Layer 5 of a small transformer language model trained on English Wikipedia (14 layers, counted from 0, width 96).
A neuron's activation on a vector x is SiLU(gate . x) times (in . x), where the dot is the dot product.

Input weights of the MLP neurons that the questions are about. A number n stands for n times 0.0078.
n2 gate: 10 -22 13 -36 -5 -39 4 38 -40 -18 -15 43 25 3 5 11 -39 38 2 4 20 27 -31 3 27 -6 24 33 -39 -18 -8 3 6 -9 23 4 -22 15 -14 -11 -7 -7 5 -15 15 -6 -25 -23 0 -4 35 8 36 31 -11 37 21 34 -15 22 23 13 -14 21 8 -16 6 -10 -32 -2 13 -21 24 -29 16 42 -6 -25 -4 -11 -42 12 -30 20 -19 13 1 -19 26 -9 -9 -11 4 -28 19 6
n4 gate: -32 -14 46 -2 -28 -24 21 -34 -6 -16 -30 -29 13 -20 -23 34 27 -13 -34 -29 13 8 4 -18 21 -46 -31 23 -15 -3 5 -25 48 17 -36 22 53 16 4 10 -13 24 27 14 18 25 6 -24 -7 21 30 -8 33 5 -12 0 -31 -20 -2 -38 -53 29 7 9 45 7 33 9 -46 12 -6 7 -13 3 36 17 1 -10 -27 18 -3 26 -4 -9 -12 -17 1 10 13 -20 -18 -8 -33 -12 12 -4
n43 gate: -39 56 -36 -10 -9 -26 36 40 -36 -7 32 4 1 -63 -11 4 21 -16 -27 6 -6 -47 22 -16 61 6 -2 29 0 25 5 11 51 -13 2 -38 19 -71 3 11 7 15 -16 11 -19 -47 -25 -44 37 -12 40 -46 32 -6 -7 -16 13 14 -6 14 25 28 37 -6 -17 6 41 7 -8 30 33 -18 -26 15 12 -29 19 -18 -29 -25 -31 -7 51 -18 18 6 9 -9 -10 29 1 28 2 12 -19 13
n45 gate: -27 23 -43 39 0 -5 -39 8 -21 -24 -5 -25 34 -46 -2 45 12 -25 26 40 30 22 30 -33 -23 -17 9 -54 21 17 -13 -33 -37 -11 12 -55 39 12 17 4 -44 10 9 -45 24 -9 51 30 23 -5 -11 -27 -21 -12 -70 -25 -65 15 3 15 -32 -4 13 -4 -17 8 4 -16 23 5 2 -8 -19 -5 -24 25 -18 5 -3 -7 -12 -11 26 -11 -32 -21 -5 14 42 -22 10 -16 -34 20 -5 -8
n56 gate: 0 2 5 25 -19 -4 -7 -24 -19 49 7 -12 -11 -61 -18 -26 4 -11 -10 -29 34 -13 -37 1 6 18 33 -8 -20 -50 32 -6 1 21 35 5 13 23 7 28 -36 10 -31 -8 -3 -11 12 25 28 24 11 46 -16 -5 -12 -34 -24 -5 2 -31 14 -11 10 -7 -30 -16 35 -9 56 -42 -7 -12 -14 30 -7 9 -28 11 -5 4 -1 32 -12 -9 -25 -35 6 22 -1 -22 39 0 1 3 19 -13
n101 gate: 13 30 -12 -2 3 -1 28 21 -9 -29 47 -4 0 36 9 9 -28 -17 11 -12 16 -18 20 -10 16 25 -26 18 -42 -1 -2 45 23 -14 -8 20 6 -20 27 39 -50 1 -21 -25 29 -16 -25 -22 20 -3 -4 25 6 -12 14 -12 45 10 -29 -9 -4 25 -22 6 20 -32 10 25 -3 -25 41 -41 37 -49 36 -23 -18 11 -41 27 6 58 22 13 13 33 -15 3 -24 -19 -11 25 -24 -29 -6 2
n115 gate: -32 -2 -13 -28 1 33 -1 10 -1 -20 -10 12 23 -25 13 -13 31 -11 20 -36 35 74 2 -8 -3 7 34 17 26 -9 -32 79 -23 -27 60 23 50 21 10 3 2 -23 -27 -33 -14 3 24 11 12 23 24 6 -20 4 27 -2 18 18 -9 -8 -38 5 39 -30 -2 21 -27 -19 37 -40 21 -9 -5 -53 -10 12 31 12 -3 -16 20 42 7 34 -45 -34 5 -18 -26 9 -51 33 14 16 -20 54
n122 gate: 7 43 43 43 16 -27 -1 19 37 25 -35 28 -35 -28 -25 -1 -9 -3 14 36 -4 -15 -40 21 -10 -3 14 -51 37 41 -40 -1 -43 -17 -35 35 7 34 -38 -42 0 -9 34 -38 10 -2 63 -39 22 39 42 -11 -8 -39 -21 31 22 7 -24 38 44 28 -60 -23 19 -2 -37 36 25 6 -43 7 7 -20 20 33 23 -1 13 -36 13 14 -8 44 17 4 -12 62 11 6 -19 -14 6 -3 2 55
n197 gate: 26 17 -20 24 -8 -5 19 9 -8 0 37 -34 23 -10 -5 2 37 -55 -24 -23 -7 -29 9 -18 9 -17 7 -37 35 27 -17 -52 -13 30 8 -15 -21 -21 39 32 32 2 1 3 7 -1 10 23 19 -29 -19 10 -3 -32 1 -45 -3 -22 -18 -31 31 39 27 1 -8 19 -5 38 42 -10 -19 19 -30 -1 28 -7 -13 -13 0 -37 3 -3 -1 -2 5 -10 24 3 -15 -8 53 -19 -6 7 -18 -11
n198 gate: -27 -21 6 20 -4 -4 35 45 9 -27 14 -16 -32 -37 -11 -23 12 -10 42 16 -8 9 -26 -62 -45 22 31 -16 -26 -6 9 31 -34 6 17 29 36 40 -10 -16 40 -42 -6 -22 -26 -15 20 -45 13 -4 2 -17 -15 17 16 -8 -23 -6 24 6 16 -11 36 -1 -11 -39 -29 19 -15 39 15 -9 -24 1 37 12 -11 -21 30 15 28 38 -19 -14 -11 32 40 -22 4 21 -10 12 -4 11 1 28
n218 gate: 8 11 -15 -55 -5 -21 19 8 41 -10 -45 -27 -5 -14 -19 0 11 -33 -52 12 -9 45 45 -5 13 -24 -12 8 -17 -20 15 25 -5 -28 9 29 21 -19 -23 -47 7 33 30 -21 -21 21 -31 5 19 24 -11 -5 -12 3 27 -34 -17 -9 15 -2 -11 13 25 10 14 12 -10 -22 61 38 -37 33 -36 28 -16 16 -2 2 -50 -35 53 42 -29 -33 -3 -35 0 -15 9 14 24 13 53 -43 -29 -20
n222 gate: 25 -2 -6 4 -45 -56 -49 -14 14 -35 -17 2 21 -27 10 7 9 -8 10 -16 34 29 -23 -19 -36 -11 -4 25 -2 34 -34 15 28 7 -9 -56 33 -1 10 17 -8 2 -10 7 -23 -12 16 26 58 9 -18 -14 5 33 -12 -20 7 14 52 -8 -15 50 -39 -23 8 3 19 26 27 -12 -43 -10 -32 20 32 -4 -22 42 -44 23 30 21 -13 27 -18 -30 9 -10 33 25 25 -9 -22 17 6 3
n262 gate: 12 10 -20 4 20 -9 -33 -3 27 49 14 42 -1 -10 20 24 25 7 29 -12 -43 21 -8 -12 4 -4 -12 -22 -45 -4 17 18 9 34 -12 -27 -13 -34 -3 21 -16 -2 2 6 16 -7 7 -3 -6 6 -38 24 46 -1 4 0 -27 5 -4 50 12 60 -37 19 -75 20 -15 23 4 -19 -19 14 20 -6 14 -36 17 -28 18 39 -20 34 15 -1 21 -18 -44 7 -26 41 12 -14 -21 -26 -13 -39
n288 gate: -18 8 -6 6 -57 -26 25 -20 13 39 10 -15 20 6 -7 44 -28 5 -8 69 29 -40 47 11 2 19 0 7 -15 -3 11 -28 -13 -23 72 -13 19 10 -5 49 10 15 -3 13 -62 10 -42 0 22 49 19 6 42 47 -30 3 -13 49 -35 23 -30 27 -29 -6 -21 -5 -10 6 -10 -17 69 -50 2 -16 -4 24 41 37 9 13 -14 -16 9 13 -3 -22 -18 45 -24 27 -21 6 20 -34 -2 -4
n311 gate: -14 8 -30 9 10 12 56 27 -8 54 -2 -32 -9 25 -19 -6 10 -26 -46 -15 -1 -13 -66 1 24 22 -9 15 -31 18 -23 2 30 -16 6 25 -12 5 -14 7 -4 35 21 -1 -10 32 13 -10 -1 -23 -30 3 -1 0 11 19 5 23 -16 38 -1 23 -25 3 9 -27 13 -27 -12 0 45 36 -17 20 -26 -26 36 -17 45 -18 -24 1 -14 -35 20 -3 -19 -23 -45 -18 -2 -6 18 -5 21 -14
n315 gate: -20 8 20 -23 -24 -52 2 5 -48 23 24 56 10 5 23 -1 26 -38 8 -13 2 32 14 23 2 -19 -34 8 -2 -2 -53 -9 35 33 -30 39 17 29 -28 -20 19 -36 31 -44 13 -9 -9 -2 26 45 -24 9 -2 16 -25 8 -15 -26 17 50 23 -6 -32 10 -9 -6 -38 -15 -4 49 8 -5 -9 -31 18 15 45 39 59 -28 2 -21 -7 -94 -20 2 -20 -10 36 13 6 13 -3 -17 12 -15
n351 gate: -15 -19 21 -11 6 -5 -9 4 24 19 -33 59 7 4 -4 7 28 -5 -29 23 -24 -9 19 -24 -2 31 -15 8 3 -3 -8 -9 18 -32 -16 26 21 3 -21 -19 8 3 1 -16 -48 6 -20 39 15 37 -17 32 16 -15 12 5 -49 -15 10 17 -21 16 17 -32 4 -12 -4 34 -49 8 2 -20 -4 12 21 -4 8 14 33 1 -11 17 -35 5 -25 21 0 25 -2 21 22 7 14 -12 55 -13
n2 in: 31 18 -13 14 23 -11 -30 -4 -31 -26 14 27 -1 -25 15 -11 -27 12 -18 1 -12 1 -19 44 -4 -28 14 -14 25 7 -13 3 22 -24 1 -8 29 -15 -14 9 9 -8 23 7 6 -15 -16 9 -49 -15 -2 3 12 18 -12 14 24 9 3 3 4 -17 -26 -7 -20 -4 4 29 -17 -9 10 31 41 -1 14 2 -21 22 4 -4 -35 -31 -4 -35 47 3 24 -19 28 -33 -21 18 16 44 -21 7
n4 in: -19 -55 13 46 -16 5 -14 -12 12 5 9 -3 40 -33 -9 20 6 17 9 15 -28 6 -10 32 -26 1 -14 -15 18 -23 5 -55 21 12 28 -3 37 0 0 6 6 20 14 -5 4 -30 29 -40 -29 25 19 -23 31 9 10 -9 -8 36 17 -36 -57 20 18 14 35 -18 34 8 -43 21 -31 -13 8 -13 -37 3 -17 -48 4 10 3 8 26 -16 -16 1 31 -8 27 14 -31 29 -24 5 3 -20
n43 in: -1 -20 13 -5 -4 -32 -53 18 -36 -33 -10 -6 -42 -38 -16 -34 -13 38 -16 3 -23 -28 -40 -28 29 -15 -19 44 43 5 -12 -2 -18 3 -19 37 -16 -2 -20 -20 26 -25 -24 -46 2 -38 44 -17 -19 17 7 -24 9 -19 -37 -11 -15 -43 5 7 46 -8 -5 -46 5 -20 -26 -35 -1 10 47 -24 34 -4 -20 -21 8 -18 26 13 -13 10 10 54 -32 -20 -33 35 7 30 3 15 -20 53 15 5
n45 in: -26 3 -36 -12 7 19 -29 39 8 18 11 -25 20 32 -12 26 12 10 20 -5 15 -34 -46 10 16 -17 -25 -2 -2 -18 24 8 23 30 5 17 -1 -26 14 21 -69 -13 -20 6 30 1 2 -7 34 11 18 -24 1 9 5 -49 -65 -16 -28 16 -16 17 -7 4 16 25 -6 -54 -31 12 -12 -17 -1 -46 4 27 20 -4 -19 -31 -20 23 49 -33 -21 -5 -2 28 25 7 -27 20 -18 14 10 50
n56 in: -13 -9 41 22 -36 -17 -14 -4 22 20 11 -15 49 -16 -3 11 61 26 1 -18 0 -12 -9 1 -20 50 4 -1 -9 4 8 -31 8 -7 -8 -15 11 6 -24 5 -14 -20 15 -27 -1 -49 -7 -34 -11 4 41 18 14 15 27 -12 -28 -10 -1 -14 13 -24 18 -24 -10 32 7 31 10 -29 7 32 -13 19 10 6 -12 -4 -7 28 29 6 5 -26 47 18 7 -13 -5 22 15 25 19 -1 0 22
n101 in: -15 3 -23 5 -15 -12 -15 -3 6 -2 -5 -1 17 -3 -4 -8 16 34 -12 7 -2 8 19 -28 -28 38 -10 34 0 -23 -10 -3 -54 1 -13 -12 -20 -1 -6 33 21 -20 -22 54 -18 7 -9 -8 -32 38 28 -3 23 -8 -12 -8 -20 33 7 10 -20 38 19 9 7 37 -6 12 -11 50 19 -30 -40 45 1 23 -22 -26 19 58 56 -9 -15 11 35 -11 -7 5 9 -9 24 10 -17 -48 14 -29
n115 in: 36 3 -34 15 -12 -7 5 -14 -21 -19 9 -15 5 -2 34 -23 4 23 -68 -32 14 20 21 -10 -46 8 18 15 -22 -31 47 -57 30 -7 46 -12 -6 -3 12 39 -29 6 15 -1 12 8 18 -9 52 -4 -35 -3 11 -34 -23 31 9 9 -28 -7 0 1 -1 1 -27 -9 -38 3 47 -2 18 20 27 -15 -7 3 -10 12 -38 21 16 -24 -13 34 31 -11 2 -42 6 -20 54 19 -51 -4 -25 -8
n122 in: 11 6 6 1 26 21 11 9 11 -15 21 27 31 10 22 3 -29 -35 -31 29 -22 -18 -24 -11 -17 -19 8 16 20 27 15 5 -12 21 -1 -20 30 -4 -27 43 -4 -19 9 22 15 -46 2 -19 -5 -30 -17 -53 51 -27 -22 21 9 16 -38 3 12 -38 12 24 19 -6 -51 -7 -55 4 18 -13 -8 34 -29 24 21 -14 32 35 24 14 34 8 -15 7 5 -9 -43 -68 4 19 -24 8 -5 -6
n197 in: 20 -21 38 -4 54 -22 -15 -8 -19 44 -12 12 -18 3 -23 -23 26 -13 -17 12 -33 0 15 -3 12 -32 0 -8 -8 -42 -24 14 -18 17 -15 -34 -2 10 13 -19 54 -22 -8 -16 14 13 37 -16 -23 -4 -15 15 -39 -10 3 -58 2 6 -11 22 -8 23 -21 -18 13 -12 -41 -42 -3 1 3 -15 24 8 -9 -17 -15 -29 5 3 -20 5 -31 18 -22 16 -9 26 14 24 23 1 -3 -13 4 23
n198 in: -21 -1 25 -3 42 -29 40 -15 17 -4 7 -40 21 -14 -15 26 18 -6 11 -18 -12 -51 5 1 17 25 14 9 -10 17 -10 1 16 6 22 -14 17 40 5 -4 0 -12 8 0 -8 18 -4 24 -15 1 -48 -29 -23 -62 26 15 22 9 24 11 14 -10 -27 45 -18 -5 15 13 41 16 -45 14 -29 -20 34 -24 -33 -25 -25 14 50 15 31 -9 22 -11 25 -4 -10 10 -13 19 -33 6 -44 -21
n218 in: 25 17 -43 40 18 -26 -29 -16 -13 10 -36 16 -19 21 -13 7 50 -4 16 -26 -36 -12 -21 8 48 20 23 -7 6 22 9 1 17 15 10 12 -4 8 7 27 -6 -33 -28 7 -9 -6 35 11 -17 46 17 -10 -7 -15 9 25 64 -28 -23 -18 -1 -35 -6 -3 14 10 -21 8 -1 -39 -1 -19 -15 -5 35 -13 -2 24 -11 -5 -33 5 -2 19 -7 9 29 6 5 14 -21 -55 -15 1 -24 7
n222 in: -7 6 17 -3 -19 -17 -29 -39 -22 -40 -21 -25 26 -16 11 -28 -20 -33 28 -20 -16 -17 30 1 9 4 23 13 7 6 -16 -9 28 -13 -4 7 -11 -37 -28 5 -4 -12 43 -27 23 7 5 16 28 -28 -26 -3 28 10 -53 -14 22 -53 -22 2 -25 -19 3 -4 14 24 7 -14 10 19 -12 -5 31 -24 40 -7 -3 -8 22 -18 42 -29 12 -40 10 22 1 -13 -1 -9 49 -15 35 -32 8 5
n262 in: 21 -42 38 -8 12 -10 33 10 15 -33 10 -18 -28 -7 -13 24 27 -7 46 14 1 14 -13 -22 -30 1 -20 4 -5 -28 16 33 0 21 15 1 3 -36 41 -5 -33 27 17 -10 8 -28 37 -6 32 -43 13 1 -12 26 -18 27 -11 17 27 -18 23 34 18 12 -50 19 -6 23 -10 4 -15 6 -1 -26 -3 -25 23 14 9 -7 17 9 9 -3 21 4 -22 -21 -75 52 20 2 -34 -25 -10 9
n288 in: -19 -8 40 29 32 1 -10 -23 -18 -6 -21 24 -17 -15 31 -57 3 -51 -30 -5 -12 -33 27 25 -35 8 -3 16 20 29 30 1 -17 12 7 33 13 31 -21 14 -15 0 23 0 -4 6 -34 -1 36 -34 -33 -7 6 -11 20 -4 -4 9 4 29 39 44 -24 -13 -17 -40 -19 -16 44 -3 -15 10 27 -11 -2 22 15 -18 -17 52 -13 7 2 54 -15 6 -10 -4 10 -18 22 -5 -35 32 -53 27
n311 in: -4 1 -14 14 -9 24 2 -4 1 -1 32 -41 -40 42 -16 2 9 3 -8 -6 -35 -19 -47 -28 23 41 20 -23 -7 26 0 -2 6 12 4 18 -1 -7 -6 -8 -57 37 16 9 1 -18 -13 -18 -13 -56 -12 -9 1 28 25 18 15 14 -29 -23 -14 -9 -19 -31 -14 4 -8 -5 -39 -13 -35 4 6 29 12 3 -5 -5 21 19 -11 -30 20 1 -3 3 -6 -30 1 11 15 -42 1 9 5 -41
n315 in: -25 3 -6 -43 10 -6 -4 6 21 -14 -31 -30 13 5 4 43 -4 -22 13 14 3 -1 -33 -16 28 -25 -6 -15 -18 -8 -31 -15 -14 -5 22 -3 -6 41 4 3 -4 -1 -3 1 13 21 -16 -13 4 -38 -41 45 -28 4 24 29 -50 24 -7 0 -13 -3 2 47 -17 -43 2 -5 2 -4 -46 -8 -41 5 -30 21 58 -2 58 -11 7 -26 36 -17 1 -13 -35 4 0 36 26 7 -26 11 27 -43
n351 in: -2 2 -23 55 27 11 -23 -4 7 24 7 35 -15 -20 -1 -6 11 -12 7 14 -5 -38 8 10 -7 -9 3 -9 -1 19 14 7 -10 -14 11 26 -14 7 33 -9 27 -25 23 -29 16 -7 8 1 -11 -2 45 -21 0 25 25 -49 21 -18 5 14 12 -6 20 -23 5 -3 -14 -3 -6 -5 12 -32 13 14 -4 20 -38 9 31 -13 -40 38 12 -47 -13 11 31 -10 11 34 -9 1 4 -24 -18 4

Each question shows a token from some text and the vector x that enters the MLP there. A number n stands for n times 0.023.

"ed": -20 9 -15 -1 52 -23 27 -11 -3 -8 7 -19 -49 -34 14 -45 -30 -7 -1 13 41 4 4 -27 -11 28 -42 36 13 -24 53 -21 -4 -21 -26 -10 -20 27 31 26 6 20 -7 -20 27 -42 4 -31 -25 -1 26 -18 2 -1 12 24 2 -11 -31 -32 -5 17 -8 13 -3 -21 14 23 -5 -5 -22 -54 -23 -21 -22 -7 -19 -2 -14 -18 6 -10 -34 -36 10 -17 38 17 -13 1 27 11 14 32 67 -17
Which three neurons fire most, strongest first? n43, n101, n4

"ü": 1 -11 -18 -7 47 22 24 15 -7 31 -37 -16 -23 22 14 5 30 -6 36 1 22 31 -26 33 5 17 -33 -24 35 28 48 24 23 -15 -13 -1 15 12 30 -5 14 -26 -24 67 7 -32 3 -13 -49 -14 -9 -57 -13 -9 -13 -27 -29 -16 -23 -6 -15 -1 15 2 -12 23 -10 1 55 8 -28 45 5 8 -36 30 -8 0 40 -38 -12 -15 -26 7 -32 -13 -31 -8 20 15 -8 16 13 2 0 -19
Which three neurons fire most, strongest first? n45, n222, n218

" the": -14 -3 21 -6 31 7 15 -14 -5 16 15 4 -5 9 12 -20 -16 49 17 -1 20 7 29 -7 -5 4 4 4 -3 9 38 16 3 -13 18 20 15 -3 23 25 -5 -5 -26 27 4 5 -15 12 -26 -7 -1 -47 5 22 2 41 -22 -17 -27 17 -4 -14 -2 -23 7 17 3 1 32 1 -47 -16 -15 -1 -54 -64 -10 7 20 11 17 -1 1 -12 -15 -19 18 2 0 31 22 -3 41 -4 52 11
The most active neuron and its activation: n2, at about 0.19

" three": -12 3 26 -14 -9 13 -16 -12 -9 10 21 29 -7 6 -14 -23 -3 -4 -1 -2 -14 -17 28 -7 0 48 -34 12 20 -39 57 30 0 1 -5 -27 18 14 -5 6 20 -30 -2 26 9 -41 -34 -13 -31 -8 -21 -54 -6 44 4 16 15 -56 -20 11 -14 -18 5 -13 -7 31 -18 -22 38 -20 -13 -32 18 -18 -6 -43 -12 4 20 3 23 2 -48 -10 6 21 15 16 31 16 42 16 49 3 46 -3
The most active neuron and its activation: n351, at about 0.47

"1": -18 -1 21 -36 50 33 23 -36 -16 12 20 -56 -57 -13 3 -17 14 6 10 -19 -13 -3 23 26 1 33 -35 4 -23 0 57 6 -25 -8 11 -27 -6 29 -27 29 45 -8 -19 44 20 -19 -11 19 -44 -40 39 -6 -23 2 -4 -21 -10 -39 -15 18 -8 3 14 -12 -3 37 -26 -25 23 -31 -36 -14 19 -24 -26 -2 13 -22 2 -10 -3 0 -14 2 -37 -20 -19 -3 -4 20 18 24 24 -15 34 10
Which of these neurons fires most? n2

" in": -2 -16 21 -13 49 -9 8 -22 0 1 2 1 12 -3 38 -14 -34 1 -14 -10 10 -22 38 -21 -8 -1 -6 59 -1 46 37 9 -14 -2 26 0 -11 0 21 38 -6 3 37 23 -13 -21 -22 -48 -49 -34 5 -19 -31 0 20 15 17 20 -3 -5 -13 22 68 -25 12 -24 -16 15 19 8 -41 -26 10 -40 -13 -34 -9 17 20 21 -21 22 -27 -17 -13 -7 -5 15 -14 14 20 -5 32 11 44 -9
Which of these neurons fires most? n45

" F": 20 11 51 4 9 -11 26 -6 4 4 14 2 -34 43 0 6 14 -3 40 -4 7 17 -2 14 -26 5 -22 13 21 19 41 -1 2 26 17 15 1 4 16 71 23 -11 -20 1 0 -9 -23 -36 -58 -9 27 -33 -11 10 -16 -11 -4 -30 -9 26 -13 2 12 13 -17 25 3 -17 40 -29 -6 17 3 -13 -28 -20 -30 15 15 -9 -27 -23 -7 10 -9 -23 4 28 49 21 35 -22 -12 18 34 7
Which of these neurons fires most? n197

"é": -17 -12 16 -7 26 3 -5 -33 15 -10 -33 -3 -2 49 -9 8 -17 2 16 22 57 14 11 28 -12 1 -19 -13 48 53 22 19 10 25 1 17 -15 -12 -19 33 7 13 -12 21 20 5 -23 -1 -37 14 -22 -56 -51 -2 2 13 -20 -30 -15 -35 -31 -25 7 10 19 9 5 32 1 13 -14 -6 -1 5 -36 22 -41 24 22 -41 -18 -31 17 20 -38 -22 19 11 52 36 -11 11 7 23 40 17
The most active neuron and its activation: n45, at about 0.95

" K": 11 -17 39 -9 9 25 4 10 15 28 -10 -28 -52 -3 0 -16 -5 -4 69 -25 8 11 19 38 -15 17 -11 19 19 -3 57 -8 22 -5 6 7 -16 23 27 63 19 -8 1 8 -6 -16 0 -40 -40 -29 19 -32 -8 -10 -18 -12 -22 9 -6 20 -10 -14 21 -16 -25 29 4 5 35 -17 -2 16 16 1 -42 -30 -16 4 23 -30 0 -38 -39 6 -21 7 3 12 21 -12 26 -11 -13 -5 20 12
Which three neurons fire most, strongest first? n56, n315, n122

" as": -5 -68 -9 -2 31 2 23 -28 -10 -29 5 -21 -4 13 0 -17 -51 23 -9 4 1 3 12 -15 -4 40 -49 26 -5 17 35 -22 -18 9 10 12 20 -14 -1 35 -15 12 11 19 2 -28 -6 -20 -27 -11 -14 -13 -14 -42 -1 -11 -3 -3 -10 -41 -22 -4 0 31 20 0 1 16 26 -9 -19 -42 -5 -35 -27 -64 12 19 10 10 4 9 -44 -8 -11 17 -11 -17 -25 4 6 -4 39 -1 50 -11
Which of these neurons fires most? n101

"r": -16 -53 6 -5 56 -3 -4 -8 9 0 26 -7 -14 -15 53 2 -13 12 3 -13 14 15 15 27 28 -26 -27 -17 -23 28 51 -7 -11 -62 -15 -17 -25 -18 -3 21 21 29 -70 23 22 -4 -17 16 -27 4 -14 -36 -12 6 39 -14 -8 44 -16 1 -41 23 -20 33 -26 5 3 -40 45 -13 -11 -15 -8 -12 -8 20 -26 -1 -4 -12 -59 -14 -11 19 -21 -24 4 16 -26 -8 -24 11 -8 -5 42 18
The two highest activations, in order: n222, n288

"s": 8 -20 12 38 39 -7 -23 -41 7 3 7 -13 4 29 -3 -24 -55 -7 15 17 -9 35 11 56 -1 -15 -6 28 13 42 48 7 2 41 1 7 22 10 -49 21 -14 16 -29 -12 25 -4 -25 34 -47 6 -17 -25 -2 -9 11 27 -3 -19 -8 -22 2 -1 5 0 -13 -3 9 -14 18 -27 -16 3 -8 -49 -28 8 -28 -17 1 -13 -7 -48 -8 20 -9 -20 41 21 29 36 9 25 -8 30 37 24
Which of these neurons fires most? n101

" of": -19 -19 -27 4 19 -16 -15 21 -12 -2 11 -14 -22 3 38 32 -14 22 -16 9 -5 -24 22 -21 -17 15 8 19 62 14 30 7 -17 -17 -4 -10 -13 3 -28 11 -63 6 11 28 -15 38 3 -11 -55 -47 23 -10 -2 23 -21 41 -18 -23 8 -7 -18 -9 36 14 -17 -61 18 27 41 6 -6 13 25 -2 -18 -14 -30 36 7 -21 -9 -1 -8 13 -14 34 28 15 11 30 -14 -19 6 33 36 68
Which of these neurons fires most? n197

"on": 20 5 13 16 16 -29 -4 -2 -27 23 -1 -57 -52 13 32 2 -49 -33 43 -7 33 6 33 25 4 -14 -12 -5 56 13 35 -11 3 31 -2 -23 -15 46 -1 17 39 7 10 33 -8 13 -27 32 -16 6 -39 -28 -10 -26 28 10 4 -10 -20 -12 -40 14 15 -16 31 -7 -5 10 26 5 -31 -5 6 -33 20 -41 -26 46 29 10 -37 19 -35 -7 7 42 4 -9 18 16 -20 -9 23 -11 21 4
The two highest activations, in order: n197, n56

";": 17 -28 11 -18 21 -3 11 -4 28 22 3 -9 -38 21 34 10 -23 46 20 -34 21 -4 38 -9 -23 -1 -48 10 -39 9 -24 -4 -24 8 -2 -44 6 7 -34 15 -18 -31 13 23 12 -28 -27 -13 -41 -12 24 -24 18 -6 -4 -7 -1 -49 -6 -26 37 -2 17 11 -1 3 -37 28 19 -15 -26 -21 7 -12 -16 -28 -6 -5 3 -59 7 -24 -7 -47 -42 28 26 26 6 51 -2 -31 23 -6 -15 39
The two highest activations, in order: n115, n288

"av": 28 -2 15 21 54 1 13 -12 23 -10 -24 0 -11 1 22 -6 -40 -17 20 16 19 21 -40 24 5 -29 18 32 -24 44 25 15 19 -21 -9 29 10 53 10 11 -3 27 -13 -29 22 -11 -13 -28 -22 -44 -27 -56 -25 1 24 9 -40 -31 -45 4 -5 -31 17 -8 37 -5 6 -23 10 32 -10 -15 11 -21 8 -30 -36 39 -51 3 -2 8 -23 58 -14 11 18 15 -14 -33 -6 9 -33 3 -16 -3
Which of these neurons fires most? n122

"ig": 3 15 34 -29 -3 -10 -37 -6 18 -17 -27 -35 14 19 7 32 -24 -19 22 2 19 20 19 21 13 -3 -1 -5 -2 5 6 -1 -12 -20 -20 -39 15 -33 39 17 41 -3 -15 -9 6 -28 -4 -5 -45 -16 -24 -32 -11 35 14 21 2 -67 30 7 -48 -4 -6 -17 21 19 -2 -23 -1 -17 -7 39 32 9 -43 -10 0 3 -2 -24 -85 22 19 28 -1 30 26 14 0 30 32 5 -36 56 19 -11
The most active neuron and its activation: n101, at about 0.58

"-": -2 -32 -22 0 23 -29 24 7 19 -6 -14 -18 -22 17 22 -11 -6 23 0 -30 26 -13 17 19 -30 1 -22 35 12 -1 42 0 18 -13 34 22 17 31 -14 27 35 -24 21 -1 -3 -37 -11 17 -24 7 26 -34 -9 -5 -20 18 -18 -26 0 -25 -10 -11 2 10 -1 -34 -9 2 12 -24 -44 -11 -19 8 -19 -79 18 -16 16 10 -19 -1 7 -20 -30 7 21 13 -15 34 33 -5 0 -11 11 19
Which of these neurons fires most? n198

" His": 6 6 9 7 51 7 -39 22 6 36 -2 -4 11 46 1 24 -5 36 -1 6 31 23 -8 -34 -16 26 -44 12 9 0 33 22 -3 -15 20 30 -22 6 47 16 -32 -38 -5 33 -3 -24 -41 -26 -26 -24 -12 -15 -8 3 35 19 -4 -30 -18 -10 39 3 34 -7 -15 8 24 -18 2 -18 -9 35 11 10 -17 -14 -36 22 12 -9 41 -32 -11 17 -10 40 -12 -19 41 37 17 5 -30 25 49 56
Which three neurons fire most, strongest first? n222, n4, n122

"ber": 44 -29 -1 8 71 -1 18 -6 20 -5 -20 -40 2 41 3 -6 -8 -22 20 -1 59 -10 15 -6 27 14 -12 -27 54 19 55 -4 15 -5 -8 7 -33 -15 -2 14 24 7 -5 36 24 -19 -10 25 -45 -14 -11 -42 -19 -16 39 -5 2 -16 -2 -5 -30 19 -15 14 -14 -7 0 -9 51 -25 -13 -7 -5 7 -20 32 -19 4 -23 -31 -4 -28 -41 -20 28 -37 24 -23 13 51 37 -8 17 11 11 -24
The most active neuron and its activation: n218, at about 1

"iet": 23 15 -3 -38 46 22 -13 1 -26 33 -28 -14 13 26 22 -15 -25 2 31 -12 26 -10 -16 0 12 2 6 7 72 41 76 -19 6 -14 -31 10 -30 24 64 -2 5 28 -6 -23 9 -8 -22 -7 -19 -20 -2 -28 -24 -21 -17 4 5 18 -11 -11 -10 -4 -41 -11 -14 32 -21 -21 37 -17 -11 4 11 25 -1 17 -8 69 13 -29 -13 -15 -22 0 0 21 11 -25 59 -1 -9 19 10 -8 30 30
Which three neurons fire most, strongest first? n4, n101, n262

"k": -3 -9 19 -12 47 19 -21 12 15 11 -6 -45 -2 2 16 -23 3 2 39 -38 22 -9 22 55 2 -20 -25 5 16 -9 34 16 15 -34 -2 -10 -24 1 -19 25 44 -8 -39 32 -6 -47 -4 -25 -37 -27 -7 -21 1 -6 38 27 -2 -1 -8 7 -6 2 -1 24 -2 -9 17 25 28 15 17 -29 10 1 -59 10 -13 -2 -28 -44 16 -71 -26 16 -20 3 0 18 17 26 45 -19 34 -12 -7 12
The most active neuron and its activation: n311, at about 0.25

" until": -25 -19 13 16 13 -24 48 -21 14 2 10 6 -4 -26 31 6 -55 23 -3 -17 -4 13 -3 -12 -38 36 -12 30 -6 27 61 22 -4 -22 40 -5 -10 16 22 33 -8 0 34 1 31 -24 -9 -61 -12 16 -5 -30 -3 -9 23 11 -8 -22 -27 -5 5 1 25 19 -11 -3 -26 -2 37 -4 -23 -34 -24 -23 -14 -29 -26 1 4 -10 31 32 -30 -23 -9 -18 1 5 -31 36 -5 12 29 -20 38 -20
Which of these neurons fires most? n198

"er": 2 -9 -1 -9 54 -3 0 17 13 9 -19 -16 -32 43 16 -15 8 -22 -2 12 0 -16 30 -13 4 1 29 11 51 11 43 12 -10 -12 -27 -18 -4 -11 -39 33 -3 35 -36 27 -8 -6 -34 31 -69 3 9 -22 8 24 26 -5 -19 -42 -17 -12 -3 -21 -21 32 -29 25 -5 -31 27 1 -11 -20 -7 -23 -27 -5 -33 -8 -3 -16 11 -59 -15 2 -14 -3 -24 -26 27 47 17 14 21 18 46 -5
The most active neuron and its activation: n4, at about 0.32